Layer 14 of a small transformer language model trained on English Wikipedia (21 layers, counted from 0, width 128).
A neuron's activation on a vector x is SiLU(gate . x) times (in . x), where the dot is the dot product.
The model reads these tokens: " out" " of" " f" "ear" " that" " th" "ose" " cl" "ose" " to" " her" " will" " be" " h" "ur" "t"

The vector x that enters this layer's MLP at each token. A number n stands for n times 0.058.
0 " out": -7 9 -8 9 -12 8 6 21 -18 -22 13 51 -8 -16 -6 -4 37 8 8 1 14 7 26 9 13 -22 -16 -3 41 12 11 15 5 19 32 1 -14 -13 -11 30 28 -18 12 18 6 -24 -29 1 19 -8 49 50 27 28 3 3 -37 -5 -32 8 50 -12 -8 -38 -4 31 -5 9 -11 20 -28 -36 -34 12 31 -2 -23 -16 15 -17 13 32 -2 -12 27 7 8 -8 35 12 -23 -25 -22 21 -8 14 -16 -26 -4 14 18 -13 -38 8 -6 -7 -39 -8 -70 53 31 7 -43 -1 -8 27 -17 -2 -8 17 -25 10 8 -14 10 -4 -25 -31
1 " of": -5 3 -25 -12 9 -1 24 -7 -30 -38 24 -9 -3 -14 -26 17 -3 -2 13 31 -23 -42 26 21 14 -14 -14 -14 9 13 19 -21 -27 15 5 11 -3 -13 6 24 12 -17 18 10 -4 -17 0 -2 -17 0 18 22 57 57 -26 10 -5 -5 -32 18 19 -7 1 3 27 -7 7 35 -36 37 -45 3 -13 10 7 21 -42 -54 1 -25 -5 8 30 9 7 -2 12 -9 14 11 -17 -26 -27 35 29 -23 9 -5 9 -38 -10 0 -43 -20 -1 -9 -39 31 -28 59 28 -1 -11 -3 28 28 -19 -1 18 16 -23 5 24 7 -15 -5 -3 -15
2 " f": -7 -24 -27 -10 -11 13 35 31 -15 -14 18 35 -11 2 -17 25 -33 7 9 -19 9 -14 22 42 35 -14 -13 -1 32 -10 58 -14 13 17 31 -12 -8 1 -23 13 -3 -3 26 -32 -54 -11 -35 -19 -45 -8 -12 24 6 35 -6 -16 -8 -15 -31 17 11 -27 -4 5 12 15 7 31 17 40 -34 -24 6 -28 -3 -9 9 -20 21 28 15 -7 -30 56 -2 1 23 9 -6 30 25 -4 -31 40 25 -5 -5 -31 16 -11 -7 -26 -2 -8 3 27 -19 -14 -1 13 32 29 -36 -4 10 28 9 28 -1 9 -19 -8 22 12 16 44 -25 3
3 "ear": 33 10 -44 7 -9 -10 30 -36 -1 -28 3 20 57 -24 7 -34 -43 -1 15 1 -52 1 -5 35 4 -40 31 14 26 -5 38 8 -10 26 10 5 -3 -14 2 25 -9 0 39 13 -11 -19 -12 -24 -12 -9 -11 -7 10 9 14 17 5 -14 -15 -21 27 28 -14 -3 33 3 -27 -8 4 19 25 -31 -2 10 37 -26 6 -21 -6 10 15 -77 3 19 25 3 -21 -29 18 32 8 -8 -23 -3 -1 38 -4 -13 15 -27 23 -7 -31 -20 -18 15 -3 -9 -22 19 18 14 33 -21 -28 57 -18 -18 -25 15 11 -3 3 7 4 1 -1 -54
4 " that": -11 -2 -35 -3 10 3 3 34 -18 -10 0 8 6 -44 -6 0 4 -7 -5 -1 -11 -3 16 22 -4 -30 -7 42 26 -6 20 1 -41 14 -4 -34 -8 20 22 11 7 -6 6 23 -33 -39 -50 0 -19 25 8 16 23 68 4 -10 -16 18 -19 8 5 0 -16 -5 10 22 11 29 7 32 -23 1 -21 6 -10 -18 11 -36 -18 -7 -2 -5 -19 37 54 19 -38 -6 24 9 -17 4 -13 15 9 7 -9 -2 0 -12 -7 -23 -35 -15 -2 -17 -43 1 -44 75 14 -14 -26 10 24 45 3 5 2 15 -20 14 25 19 1 19 9 -36
5 " th": -6 -4 -51 9 32 23 11 30 -43 -22 3 29 -12 -20 -27 3 -38 -4 9 -3 2 5 50 32 21 -24 -16 1 16 12 48 4 -6 24 -25 -15 10 2 5 12 5 0 20 12 -6 -45 -29 -8 -58 -13 -4 23 25 54 20 -21 20 8 -38 -26 -3 -24 -33 3 26 40 -5 26 -1 29 -41 -14 -31 5 2 2 -7 -8 -5 -5 31 9 -9 53 2 4 -12 -8 9 21 5 14 -18 6 -38 3 13 -46 -26 -17 14 20 -12 -20 -4 -8 -37 -34 -21 7 48 22 -29 -3 12 37 5 -16 0 11 -8 7 11 12 0 -5 27 -34
6 "ose": 20 -27 5 -7 21 28 4 39 -37 7 20 8 -10 -18 31 -4 -4 -27 -8 12 16 -30 -13 55 42 -25 0 35 15 13 41 -12 -25 22 -8 -13 -29 12 32 9 -11 -30 1 -3 10 -29 -1 -7 -9 12 -13 -2 20 82 22 29 39 3 -20 -10 -35 1 -15 2 3 5 -24 23 -10 34 -29 -26 -12 3 14 -4 -7 -13 -7 -11 17 -28 -21 33 31 -18 -40 -38 46 5 -7 9 -23 -3 2 14 -20 41 12 -59 4 -22 19 -4 -1 -2 17 20 -45 43 -1 -17 -12 -6 7 16 15 -16 20 -18 -17 14 10 4 -2 18 18 -5
7 " cl": -3 13 -27 14 -21 9 6 22 -32 -33 23 12 -14 -5 8 -7 5 8 43 2 7 -9 6 19 19 -8 -18 -4 16 -6 32 5 1 2 -40 -5 35 -5 -11 22 0 -4 25 0 11 -47 16 -6 -26 -6 4 31 2 50 0 -12 -36 -36 -32 -25 -16 -1 -17 0 -27 35 0 71 21 -2 -64 -20 -25 25 1 -18 2 -32 -12 4 -22 29 -27 73 -17 39 -2 21 6 26 -13 -20 -11 10 -23 17 38 -8 -23 -31 1 19 -5 -17 1 24 -19 -22 4 5 54 37 -15 -10 -21 38 19 -12 12 2 -1 1 11 -12 20 -7 14 3
8 "ose": 20 -12 -23 -26 -6 9 32 17 -12 -28 38 24 17 -25 20 19 -1 1 18 64 29 3 0 18 40 14 24 0 5 21 30 4 -39 6 -17 -4 -23 -41 21 3 -20 -7 -1 -10 -12 -5 10 -30 -10 3 26 -26 81 29 -9 50 -7 -34 4 4 -19 14 -19 -6 12 -19 -5 24 4 -1 -20 -23 -28 -29 6 -33 24 -18 2 26 23 -32 12 4 22 4 -13 -50 27 9 5 -12 1 -5 -17 44 -16 5 7 -58 13 9 9 -4 0 14 11 29 -38 25 40 -13 -13 4 19 16 10 15 -11 -4 -8 -2 39 -9 18 16 -15 6
9 " to": -2 26 -24 5 0 -5 -2 2 3 -28 46 -26 22 -23 -32 29 -24 3 43 31 -20 -1 22 -8 -2 0 9 -14 16 0 20 -1 -45 26 -9 6 -18 0 1 9 4 13 7 9 -12 10 -8 -4 -6 16 24 4 8 53 17 30 -34 -24 -55 0 42 -9 -13 11 21 22 14 27 -29 15 -42 -12 -26 4 9 8 -26 -30 -34 19 -9 -5 12 16 12 -11 -39 -27 15 -7 -43 -33 -23 33 38 -22 -4 10 5 -53 12 5 -22 -26 -11 -13 -32 20 -45 44 0 -1 -29 21 28 44 17 8 9 14 -7 10 12 7 -15 -10 8 25
10 " her": 32 -3 6 -10 15 1 -5 16 -28 3 40 16 -35 -13 -12 -17 -21 -11 12 11 -21 4 19 46 16 -5 -24 32 2 17 37 -5 -15 31 13 -19 -22 4 18 10 19 -29 -1 17 -37 -37 -8 -2 -8 -11 13 7 27 31 -18 15 -23 -32 -19 10 -9 -15 1 5 -1 14 -23 24 -5 25 -12 -19 -25 -3 31 -38 1 -21 24 27 8 -26 23 40 -8 -13 -50 -30 3 11 -9 -33 -24 44 -34 -26 -9 27 -24 -16 -32 2 -23 -15 10 4 1 1 -57 58 25 20 10 24 23 26 4 -11 -31 32 8 -5 11 20 27 -1 10 -30
11 " will": 20 -5 -45 -32 5 -22 -7 25 -20 -13 42 30 14 -19 15 9 -3 -13 32 18 -32 2 4 8 18 -7 6 21 1 1 17 9 -20 17 -49 -18 25 -27 16 4 -22 -4 14 5 -7 6 -16 11 -44 -12 -1 31 -16 44 6 9 -12 -9 1 -11 30 -16 -22 -7 -8 51 -30 24 -6 20 8 3 -35 -15 4 16 -13 -16 -19 6 -26 -10 -1 73 33 -23 -3 -30 40 16 -2 -7 -46 34 -11 5 20 4 -13 -32 33 23 -25 -14 -16 -22 -4 -1 -57 24 20 -1 -32 -5 32 66 2 -17 6 16 -6 7 -12 2 11 -10 -17 -16
12 " be": 31 9 -31 -1 23 -24 -4 31 -9 -11 46 18 16 10 24 14 -5 -38 30 11 3 2 -13 21 3 0 -9 -1 19 -19 11 -16 -34 20 -38 -32 2 -28 12 19 -2 5 4 -8 4 -6 -19 -10 -19 6 -3 23 24 69 -5 5 -5 0 22 -5 -11 -8 -2 16 -3 12 -3 7 -26 45 -53 3 -12 1 -23 18 -16 -24 20 -3 31 0 -4 53 16 -19 -40 -1 32 -5 -19 -5 -33 60 -20 -3 -24 19 -25 -33 -22 -32 -10 -31 -11 -30 8 16 -43 49 17 -3 -30 7 17 52 -16 6 30 3 -38 4 3 14 -9 -2 -21 -10
13 " h": -19 -18 7 18 9 -27 -13 33 -38 -27 9 18 -20 -22 6 -14 -11 5 24 -9 12 19 14 36 27 -5 -29 15 13 -7 22 -12 -30 25 -35 -17 46 -29 3 8 28 12 39 -29 -19 -5 -21 -37 -59 -17 2 46 16 58 -6 -39 -16 -25 -4 -21 19 -30 -20 18 -1 29 -8 32 18 25 -53 -18 -22 2 -9 -23 7 -3 10 4 43 41 12 71 -15 -8 -1 -5 -1 18 15 -10 -22 29 0 -9 10 -32 -19 -23 23 1 -2 -14 -14 3 -14 36 -23 1 9 -3 -19 0 25 21 6 28 -6 12 -15 -4 13 -7 0 10 -24 -54
14 "ur": 25 -12 -17 -3 -1 8 15 6 -27 -9 -23 12 -5 -25 7 -33 -11 -13 24 10 -24 27 2 19 20 -16 -18 -23 19 30 15 -15 -6 23 0 -58 20 -17 37 48 30 9 -3 23 0 12 4 -13 -33 -39 7 -26 14 11 -34 12 -15 -5 -2 -95 -25 -41 -45 50 -14 17 -16 33 -4 25 -8 -27 -13 -19 -6 9 -10 0 22 -6 21 -33 5 33 18 -20 -28 16 2 4 5 -2 -8 14 14 -42 3 -4 -48 -24 18 13 30 -21 -4 -1 26 14 -29 35 0 -1 -16 -13 -1 24 18 29 18 5 16 4 -21 13 -7 16 -8 -29
15 "t": 31 -4 -32 -9 7 -21 7 -1 -6 -6 -26 18 10 -48 22 -4 -23 43 8 7 -25 18 -1 52 29 -2 -29 44 9 7 2 -1 -43 4 1 -20 12 -7 18 3 -9 50 7 -5 9 -11 -37 -11 -10 -5 19 6 18 39 -24 56 -2 14 19 -41 -14 5 20 23 0 9 -31 9 -21 0 -19 -27 -14 4 -12 -19 -10 -10 -14 -18 7 -9 0 47 16 19 -66 0 -20 49 -13 -36 -29 -10 12 11 26 -34 -20 2 -6 20 -8 29 8 27 6 22 -13 34 29 -14 -41 19 24 8 25 36 32 13 9 -1 3 -8 -16 -25 -26 -67

Each question shows the input weights of one neuron of the MLP. A number n stands for n times 0.0043.

n64 gate: -36 14 21 17 9 23 36 13 -27 47 11 7 -18 35 1 3 1 35 21 -1 -8 12 48 -9 49 1 22 -1 51 -5 -25 -17 11 -7 -3 -46 10 7 -17 34 8 9 22 -19 -18 -10 -14 -12 17 -54 -8 -18 -20 6 12 -15 -7 8 1 28 15 -13 15 19 10 1 -7 -33 6 10 -16 -4 6 28 -29 -19 1 -37 14 -4 -28 -34 15 28 -26 69 -22 12 -52 5 -13 10 20 20 -8 -21 -5 -7 -7 -4 -20 -21 24 0 30 -32 9 -14 -26 -27 5 -42 14 2 26 3 17 33 -13 4 16 -19 41 -28 14 25 -7 -10
n64 in: -38 -9 11 -3 -20 3 -1 6 12 -23 3 10 16 -1 15 -27 -23 -9 1 29 -4 -7 11 3 2 -11 -9 -39 -33 26 -16 10 -22 -24 -6 -45 -23 27 0 32 -29 3 28 24 14 25 -48 -33 -42 -20 -13 23 11 -46 27 6 -15 11 3 -16 37 23 6 7 -9 10 -2 10 -14 29 46 -22 -9 0 -5 38 -1 -31 -21 -18 -4 -17 13 0 -8 -36 58 -15 -2 0 28 -4 -2 -18 5 -7 -9 42 -16 -1 29 26 1 -5 5 24 6 -10 4 -25 -30 23 12 -1 -34 39 12 -18 -46 -16 30 -1 -14 -40 -5 25 -28 17
It fires most on token 14 "ur"

n165 gate: -9 29 -15 25 3 -1 -28 8 28 -5 -15 -7 -6 -9 39 16 19 8 14 -22 10 3 3 -3 6 -12 1 -1 8 15 -10 -12 -32 8 -10 -36 -14 16 17 -13 -41 -7 -21 2 23 -22 26 -14 25 7 16 22 -29 13 50 29 -11 14 -48 19 42 23 3 14 5 5 8 -32 4 -5 -59 -22 14 24 -9 11 -27 0 21 8 20 -8 -1 -22 13 -6 15 -17 -43 72 -25 -17 26 3 -14 -24 -18 38 -9 42 -10 32 30 -7 -44 9 5 1 30 3 20 -8 -16 -19 5 -24 -53 18 -1 37 -6 21 -27 21 -3 -11 1 3
n165 in: 1 18 -13 -17 -18 -4 17 -14 3 -50 -48 -27 21 -33 -8 -17 5 10 33 -31 -17 -27 14 66 -23 -38 23 -23 42 -5 23 -28 16 -26 11 9 -21 6 -6 56 -15 6 -3 3 -12 9 -21 15 32 16 -11 -12 -49 11 0 -5 -26 18 -10 -19 10 -44 4 1 -20 -2 -26 2 22 -14 -30 14 -15 3 22 22 11 4 -12 -13 39 22 23 25 1 -7 11 34 24 10 -3 24 5 -15 -15 -14 5 -5 13 -4 20 -17 27 -32 -21 -24 -4 -17 -7 13 -27 8 29 -15 22 0 39 19 29 -8 18 -28 1 3 -32 -19 -16 21
On which token does it fire most, and how strongly? 9 " to", at about 1.3

n169 gate: -7 33 43 -22 -31 -23 -29 -3 17 -26 -7 -11 41 25 -7 14 -7 -10 -21 22 20 30 16 -1 -31 18 0 1 -18 11 -2 22 32 14 -5 -42 -17 -1 -23 -13 -6 6 1 -13 66 -4 0 7 -9 -33 -30 6 32 5 34 4 43 17 15 13 -2 14 12 -29 1 -16 21 10 -26 12 -28 12 -8 4 14 -9 -30 15 -11 41 -5 0 32 -37 -4 12 -55 15 -11 7 5 19 21 -15 -32 37 -42 -7 -14 15 3 23 22 -1 1 22 -25 13 10 5 7 18 -15 6 -38 -7 33 -61 -19 7 -49 -18 -10 11 -27 14 -38 40
n169 in: 25 -28 -22 -15 -39 20 -44 31 47 -9 -28 6 12 0 16 -13 -56 3 -27 -47 -7 12 32 -4 36 11 32 -9 -21 -13 1 -20 37 29 -7 -2 48 15 30 -14 -23 -13 -2 -42 -28 -17 44 18 4 3 -21 40 -13 -15 -6 -9 25 17 -26 5 -43 1 0 19 8 -43 4 11 8 44 15 -23 -9 10 -31 -23 -12 -50 14 -3 5 3 -36 24 8 23 3 -9 22 -1 -15 7 0 15 11 35 12 -11 8 -19 -2 -8 13 37 11 -5 7 20 -13 -28 17 11 4 -34 16 -8 -31 -12 -12 54 20 -5 24 32 19 0 19 -14
Its three highest activations, in order, are on tokens 9 " to", 0 " out", 1 " of"

n319 gate: 25 5 7 -2 2 -27 -7 34 -57 6 -11 -8 7 1 14 -2 15 -45 36 -8 20 -19 13 19 24 -42 -38 34 16 19 -41 -19 -3 -24 35 3 18 51 16 5 -5 0 -31 -17 -34 14 57 43 -4 -33 8 -12 -20 0 20 5 -6 13 25 -16 9 -12 4 -18 5 -2 55 -24 -9 22 -13 10 27 11 36 23 -25 -6 -16 -5 14 1 -56 34 -34 -34 26 -15 1 6 -21 -18 37 -7 9 -14 21 -4 17 -13 -8 19 -36 5 28 -3 -35 -19 -3 11 -7 11 31 -24 -26 -15 10 -1 -26 8 1 3 11 -11 32 -12 11 -42
n319 in: 28 -30 1 9 -13 36 -23 -5 -17 5 -25 27 -12 -10 42 -5 48 -25 43 5 26 -3 39 11 -31 2 -6 -21 -7 94 -3 -1 28 19 12 -23 17 14 14 1 1 -7 -19 33 -16 -9 17 31 8 -14 -17 -57 -11 17 -53 -3 -8 -24 1 10 0 34 -2 26 14 -12 15 -10 -1 2 -6 -13 1 1 10 -8 53 -15 29 -11 14 8 -32 38 -18 -13 7 -31 -18 -6 11 15 41 16 16 10 28 -35 22 -3 6 -12 12 27 -12 19 -40 -11 -38 -16 26 -9 29 33 -13 -5 9 5 -28 -2 5 5 -11 16 44 -10 -14 14
Its two highest activations, in order, are on tokens 10 " her", 7 " cl"

n215 gate: 52 18 18 32 44 28 0 -4 -25 6 -49 9 23 28 21 -23 -10 6 -17 -3 0 9 19 28 -13 -16 -3 6 12 6 2 -1 6 35 -24 0 -4 16 34 -17 -1 10 -6 18 1 20 27 6 16 9 8 -5 40 -4 -13 28 -12 10 16 23 -8 -23 -11 -33 -43 8 -3 22 14 8 -18 -6 22 -40 12 16 -19 19 -22 20 12 9 -9 -4 -2 63 -40 -19 19 21 -8 40 10 -5 28 21 10 -4 19 37 8 -6 -22 16 -10 50 -10 29 18 -3 -8 -12 -20 27 17 -22 -35 1 35 26 27 7 8 -27 0 -8 -1 -10
n215 in: 3 3 -38 -13 36 -10 4 -13 38 -21 -34 -6 34 -39 44 2 31 4 3 6 29 12 -28 23 -1 11 1 -35 15 -25 -17 -17 16 12 5 16 -7 -21 36 -14 33 2 7 27 7 -17 -10 -6 -9 -51 11 -10 -13 5 -22 8 7 33 -2 -6 -27 32 -10 18 -19 -15 -9 -16 18 27 -14 -15 -21 -10 12 -25 31 3 34 -4 25 23 -12 -36 -39 45 34 15 35 28 50 -14 -23 5 3 -14 -2 7 23 -34 -4 -1 -9 17 -21 -33 -29 1 2 2 -2 -25 -3 -3 -41 -20 4 9 -10 27 -6 -13 -7 8 -36 -26 29 10
On which token does it fire most, and how strongly? 15 "t", at about 1.9

n256 gate: -26 4 29 40 9 -46 30 -3 4 -22 -3 -3 -6 4 35 -18 1 -4 -11 -23 7 -32 -7 7 -30 28 -5 11 -17 18 -16 36 -8 10 9 13 -2 26 29 27 -5 30 -2 20 -23 -6 -29 19 9 -23 32 7 -6 -42 -18 4 6 16 1 -10 -3 -4 -26 -9 -34 41 -32 -17 -19 -2 5 -4 10 27 7 18 8 34 24 -40 20 -19 -44 -19 20 -15 1 37 3 15 2 -31 -25 -21 27 -38 -13 20 3 12 28 -7 -31 -34 20 -23 -2 -9 -12 -45 -9 -34 -23 4 4 21 -24 5 -7 -11 -15 -10 -3 -28 -22 21 6 7
n256 in: -2 -4 4 -7 -14 -32 -9 31 -15 -14 -8 9 0 -14 9 7 -20 37 8 -21 -42 -1 -9 -14 11 1 18 26 64 -10 -26 -20 9 27 24 29 -10 -35 32 -17 -24 -39 -25 -21 -13 2 -15 8 7 -4 50 0 8 -64 6 2 13 -23 -13 -7 -49 -4 13 10 1 53 7 1 -29 -29 -12 -33 -36 29 9 -26 -8 -20 12 -34 19 13 6 -5 41 24 12 23 22 17 -17 36 15 55 16 15 13 -14 -48 45 6 2 -25 -26 23 -24 -7 -26 13 -43 -25 -30 -60 -16 -59 2 0 23 -5 -18 4 -27 -28 0 -6 11 43 35
On which token does it fire most, and how strongly? 0 " out", at about 1.7

n131 gate: 9 28 -1 13 4 -6 11 2 -1 -16 22 -28 -13 4 17 20 -2 -9 -20 31 2 17 2 16 -12 -5 -2 -43 6 -24 46 1 20 -20 10 -6 -7 1 -28 26 -12 -4 -29 27 4 -14 -3 -29 -8 -7 20 0 -9 23 -5 16 30 32 -11 14 25 -36 49 12 -12 0 7 -12 -13 7 -34 -19 28 1 -2 36 -24 4 21 -14 -13 35 38 -16 47 7 27 36 -35 -21 -22 -21 -17 -5 2 -25 9 -34 -1 17 -25 13 -28 -6 34 25 -5 -18 -7 -13 -4 9 38 -9 -6 -20 9 11 6 -1 34 21 16 -52 16 -18 21 8
n131 in: -12 -2 14 -3 -4 30 14 -25 17 -30 14 21 -16 -4 -7 -38 -43 -19 6 -22 2 -11 5 -17 -12 11 -26 11 4 -5 -32 22 -51 26 30 -3 -13 -12 -18 29 20 -34 -21 -12 2 3 -15 -24 36 -7 -11 -7 0 -30 9 24 3 23 8 28 41 1 6 27 3 7 5 -5 -18 13 -10 55 -67 16 3 7 -19 -33 -1 24 -2 -6 -10 -20 -36 7 8 39 -36 10 11 7 -25 32 -29 -20 -9 -10 32 12 -41 7 5 -16 66 -13 -42 -13 40 13 6 -10 -9 5 24 -8 1 -34 -17 7 -6 -12 -15 21 3 -13 34 -1
It fires most on token 1 " of"

n283 gate: -41 -3 -26 -16 12 -7 16 -12 -15 6 2 34 31 32 -15 -15 33 -5 4 -1 3 -5 -8 -30 -16 67 -13 -35 39 -13 -2 -9 -21 -27 -6 35 3 -27 -3 -3 32 -7 54 29 7 -3 10 -28 -5 11 15 13 -18 -18 41 -3 -15 -13 -27 -14 15 -38 -26 -7 8 -6 5 -36 -24 -57 21 -26 0 18 8 -2 -22 12 -2 -2 2 16 -15 -12 -1 -3 -23 -29 24 -23 2 -40 -11 -10 -10 13 -5 2 19 7 1 -1 3 -13 -9 -41 -38 -25 -6 19 -24 -2 -3 -23 -12 -14 60 -52 15 12 36 42 0 -15 33 10 11 -7
n283 in: -1 26 37 -9 29 -6 9 -15 -5 6 -32 8 3 15 9 12 -16 1 34 20 16 25 47 -1 -7 2 -4 9 18 -6 14 -6 -8 -5 -1 18 10 -66 -32 8 18 -22 -12 -12 6 -11 -1 -3 -24 -11 13 14 6 8 13 11 -36 -14 -13 -2 8 -50 29 -8 6 -24 21 1 -50 -27 -11 -24 -42 19 8 -20 12 27 38 -15 -3 -34 -1 -10 -26 -2 7 19 44 -17 35 -39 -3 -18 -4 -4 10 26 18 40 -15 -14 6 -9 15 -20 -45 -1 -12 -3 1 16 -10 16 -26 -45 41 3 -5 2 29 0 1 -4 -29 -42 5 -24
It fires most on token 0 " out"

n269 gate: 9 20 -4 38 10 37 14 -57 -3 -11 26 10 -41 -8 -10 -3 -16 -14 23 31 -3 39 -3 -24 -29 -1 -16 -16 44 -13 1 5 -15 -32 9 11 34 35 24 20 30 19 9 -11 -4 -23 21 -51 10 -20 2 -9 -6 -12 9 27 18 8 -25 25 -28 37 26 34 1 -28 -7 -24 -4 -43 -21 9 9 25 -10 33 -6 -21 -27 13 2 -2 23 -46 -16 16 -6 -7 7 1 -24 23 -9 7 -47 -7 -12 -17 6 15 1 1 17 22 -6 -23 15 31 21 8 21 1 -6 -5 -1 -31 23 7 5 1 -9 6 4 22 -17 -3 -36 6
n269 in: 21 -8 -1 -11 -12 33 -4 1 29 -15 4 -5 -16 -20 6 -11 -27 -16 22 -15 -32 10 -57 -7 1 -48 -18 -4 16 -10 -3 -11 7 -8 -1 24 -5 14 -24 -18 -13 17 -11 23 -9 -17 -3 -34 66 -3 -20 19 -38 -26 -1 -1 -19 -11 10 1 -12 -14 -22 6 -22 1 8 20 3 -33 -39 -26 7 1 -17 -29 -12 -25 16 15 -32 -15 33 -13 3 29 19 -9 16 32 -28 16 5 -10 -8 16 -14 -9 5 34 8 -24 -9 -27 -28 -29 72 -2 15 -16 -2 11 -13 -1 10 -37 -3 19 -24 20 8 0 26 -47 1 23 -21 -41
On which token does it fire most, and how strongly? 5 " th", at about 0.66

n228 gate: -13 10 4 -10 19 12 2 25 1 12 7 -13 -7 17 1 -31 -11 -24 20 23 -18 11 4 18 19 9 24 -19 -20 -18 -30 -40 23 1 -3 39 27 26 3 12 23 8 -26 -27 -14 -24 -13 -17 -7 5 -1 -3 6 -1 26 9 -23 31 -36 -5 -2 3 -23 16 -9 9 9 22 1 18 42 -2 4 34 -34 -6 -25 38 4 -26 -20 -23 -12 -11 -1 -1 17 27 19 -15 -37 -1 6 -34 -17 26 6 13 8 16 -12 -18 -22 -18 6 1 -31 17 10 28 -26 -16 9 -10 -5 28 -26 -12 -22 4 9 13 18 -5 -20 29 5 12
n228 in: -7 -6 18 6 -13 -22 -16 -16 -15 -4 -24 -30 -59 -27 -24 -28 -5 12 14 16 -17 -30 -28 8 14 -8 2 10 -12 2 -17 -4 -3 -1 4 -17 -12 9 9 -15 -15 1 -8 -9 6 -12 6 8 15 -34 4 7 -3 12 16 -4 -7 -13 -9 10 18 18 -5 -1 -2 -12 11 9 -11 -29 -13 23 8 -11 1 15 12 -30 -27 -25 -5 18 1 8 -16 22 50 16 -17 17 37 -21 -8 37 28 -6 10 0 -16 -17 -10 29 -21 3 -20 17 30 1 16 42 -44 -13 11 17 11 40 44 31 19 24 -18 -3 -32 -20 -2 -4 -7 18
Its two highest activations, in order, are on tokens 1 " of", 8 "ose"

n205 gate: -14 11 -12 17 29 23 1 5 26 22 -38 -24 -38 8 13 -8 -20 -23 -14 -43 10 0 -18 -15 -6 14 -38 -55 -4 -40 31 21 -6 4 27 -27 16 23 29 14 10 20 -13 -19 16 12 13 -31 8 -7 -14 -4 26 38 34 21 -14 20 -10 17 -17 10 -8 6 -8 1 36 6 -10 8 -4 -10 19 6 -40 16 -23 2 -7 31 -29 20 -47 -42 36 -1 -11 4 21 -21 26 20 -3 28 -8 21 35 -32 26 31 28 -40 9 1 0 -11 -23 4 4 18 -1 -18 -6 5 20 3 -13 -8 -3 8 -3 -11 -42 1 -15 -7 32 41
n205 in: -45 25 14 -13 -17 2 29 24 -26 -31 -42 13 72 7 -29 27 -19 -17 -38 -9 -4 -13 23 32 -5 44 27 19 -15 -1 -8 1 4 8 12 32 7 -34 33 -60 4 7 27 22 -20 4 7 13 20 36 -24 -35 -31 -33 -6 18 14 22 1 27 17 17 -4 16 -15 7 -50 0 -41 13 1 9 -58 9 2 5 -34 -16 -2 -43 23 16 -3 28 0 -40 3 28 -28 41 -21 -26 -46 19 11 -32 -3 -1 -5 -13 6 -7 -8 11 -19 -10 13 16 -37 -36 -13 -6 39 3 -11 37 0 -20 -19 2 2 29 -43 -28 21 12 -9 -23
It fires most on token 7 " cl"

n222 gate: 18 43 -23 -3 -6 1 3 15 -17 -13 7 -18 -36 -16 -5 -22 24 15 11 -12 19 11 -7 -25 -35 25 15 -8 -4 2 -40 14 29 -8 -12 -44 -15 -5 -2 17 14 16 -22 12 -27 22 -30 9 3 18 -11 -12 -12 -39 -13 -1 -55 28 24 11 -48 -32 58 -5 3 -5 4 9 0 70 -18 -3 -12 -29 9 -9 -36 20 -42 -9 -14 -26 7 21 -20 -8 13 -22 -9 -10 7 6 66 30 -21 -24 3 4 -2 -9 26 26 -10 2 -20 -19 -1 25 -22 34 -31 21 -13 -6 -3 -9 5 -15 6 -20 2 -5 -48 8 0 -4 2 -30
n222 in: 3 9 12 28 13 4 -49 29 5 -19 18 -34 15 17 -16 5 -6 -31 7 3 28 -4 5 -18 -34 -15 -13 1 -18 11 20 2 0 22 14 -38 -15 -6 -22 -16 -7 -14 42 -37 48 15 -16 13 5 9 -6 -26 -47 2 1 -16 7 44 -18 -20 19 -19 -11 -42 19 33 -8 -9 37 -16 28 -36 16 -22 -6 42 -7 -9 -13 5 -13 -16 1 -18 -9 -13 -11 25 -8 27 25 11 -9 5 31 20 21 24 29 25 -34 10 -12 14 6 4 5 -21 40 14 0 7 -45 -21 -3 -15 16 -1 -2 29 -6 -19 12 36 19 -6 -19 10
On which token does it fire most, and how strongly? 8 "ose", at about 0.94

n258 gate: -5 3 7 -6 -15 23 3 -5 -40 -47 -39 26 10 5 -11 33 -3 16 -21 -27 -23 -20 0 4 -16 13 -10 10 17 -16 -33 -38 13 -3 -20 0 -1 -15 -36 14 -4 23 -13 -5 14 10 2 31 -37 -14 -1 -26 3 3 30 -32 -57 47 -20 22 -68 -10 -21 5 21 -12 26 14 10 -10 -55 17 13 17 21 35 25 29 5 -19 25 -19 18 -11 20 9 16 13 45 29 1 19 -8 18 5 3 -40 8 15 -27 -6 -48 27 9 -25 4 17 12 -22 -3 7 -17 -33 13 30 -19 16 7 40 -23 14 -11 -35 -21 25 -7 -25 -24
n258 in: 22 27 16 9 8 42 -17 -4 45 22 -12 -24 -21 10 -31 33 0 -4 -8 -26 -36 9 8 13 -10 2 17 -39 -16 -20 -3 -2 13 5 -5 -30 34 11 -15 16 -11 4 37 30 15 32 -22 7 -3 -19 -34 -28 -18 29 -18 55 10 4 15 -10 -11 -37 -4 -30 -21 5 -39 32 -15 -8 -1 -21 9 -1 17 27 -22 1 -9 -1 12 16 0 -8 14 15 26 9 -4 -18 -7 25 -16 0 -44 -27 -10 46 -3 11 14 -8 25 -14 -35 48 -39 2 -4 1 6 -20 4 11 9 -32 14 -3 -14 -9 -15 -27 -7 -3 -18 5 27 -41
It fires most on token 14 "ur"

n70 gate: 6 5 1 16 29 16 10 20 28 22 -7 29 -18 -6 14 -19 29 13 36 -26 53 2 -24 -16 31 -9 43 7 -18 -7 -26 -10 -8 -34 29 -15 18 23 6 24 -19 -20 -14 0 4 -38 -6 -25 16 -5 -12 -13 -10 -24 1 -22 -23 -29 -45 55 17 22 14 -18 27 -7 -5 16 -24 54 27 -1 -41 29 -8 21 34 35 1 -14 23 0 6 10 15 -9 24 16 3 26 -17 2 7 -13 21 1 -7 -24 20 -14 -43 -6 16 -27 30 -38 21 -19 -46 12 -31 -21 -33 -21 -17 17 5 19 32 -25 -45 -11 5 -3 0 19 37 -31
n70 in: 4 -2 -9 9 22 7 -16 19 20 37 15 -26 -2 3 -1 -41 -26 -3 27 12 3 -14 -28 -21 7 23 5 -44 18 -22 -12 -33 -20 -8 -43 5 39 -17 -19 1 30 -7 44 3 17 -25 10 -11 17 11 15 2 33 43 10 26 12 -2 -8 21 -33 -41 -29 5 -1 -5 7 25 40 -32 -7 -14 32 15 11 9 -58 9 -34 24 16 -20 40 -37 27 32 59 -25 3 -10 -3 8 11 34 27 9 -37 2 43 23 -31 -19 -15 5 34 -3 6 1 -31 21 1 15 12 -5 0 -42 -5 -22 -9 -5 -1 16 1 -21 -11 37 -4 1
It fires most on token 6 "ose"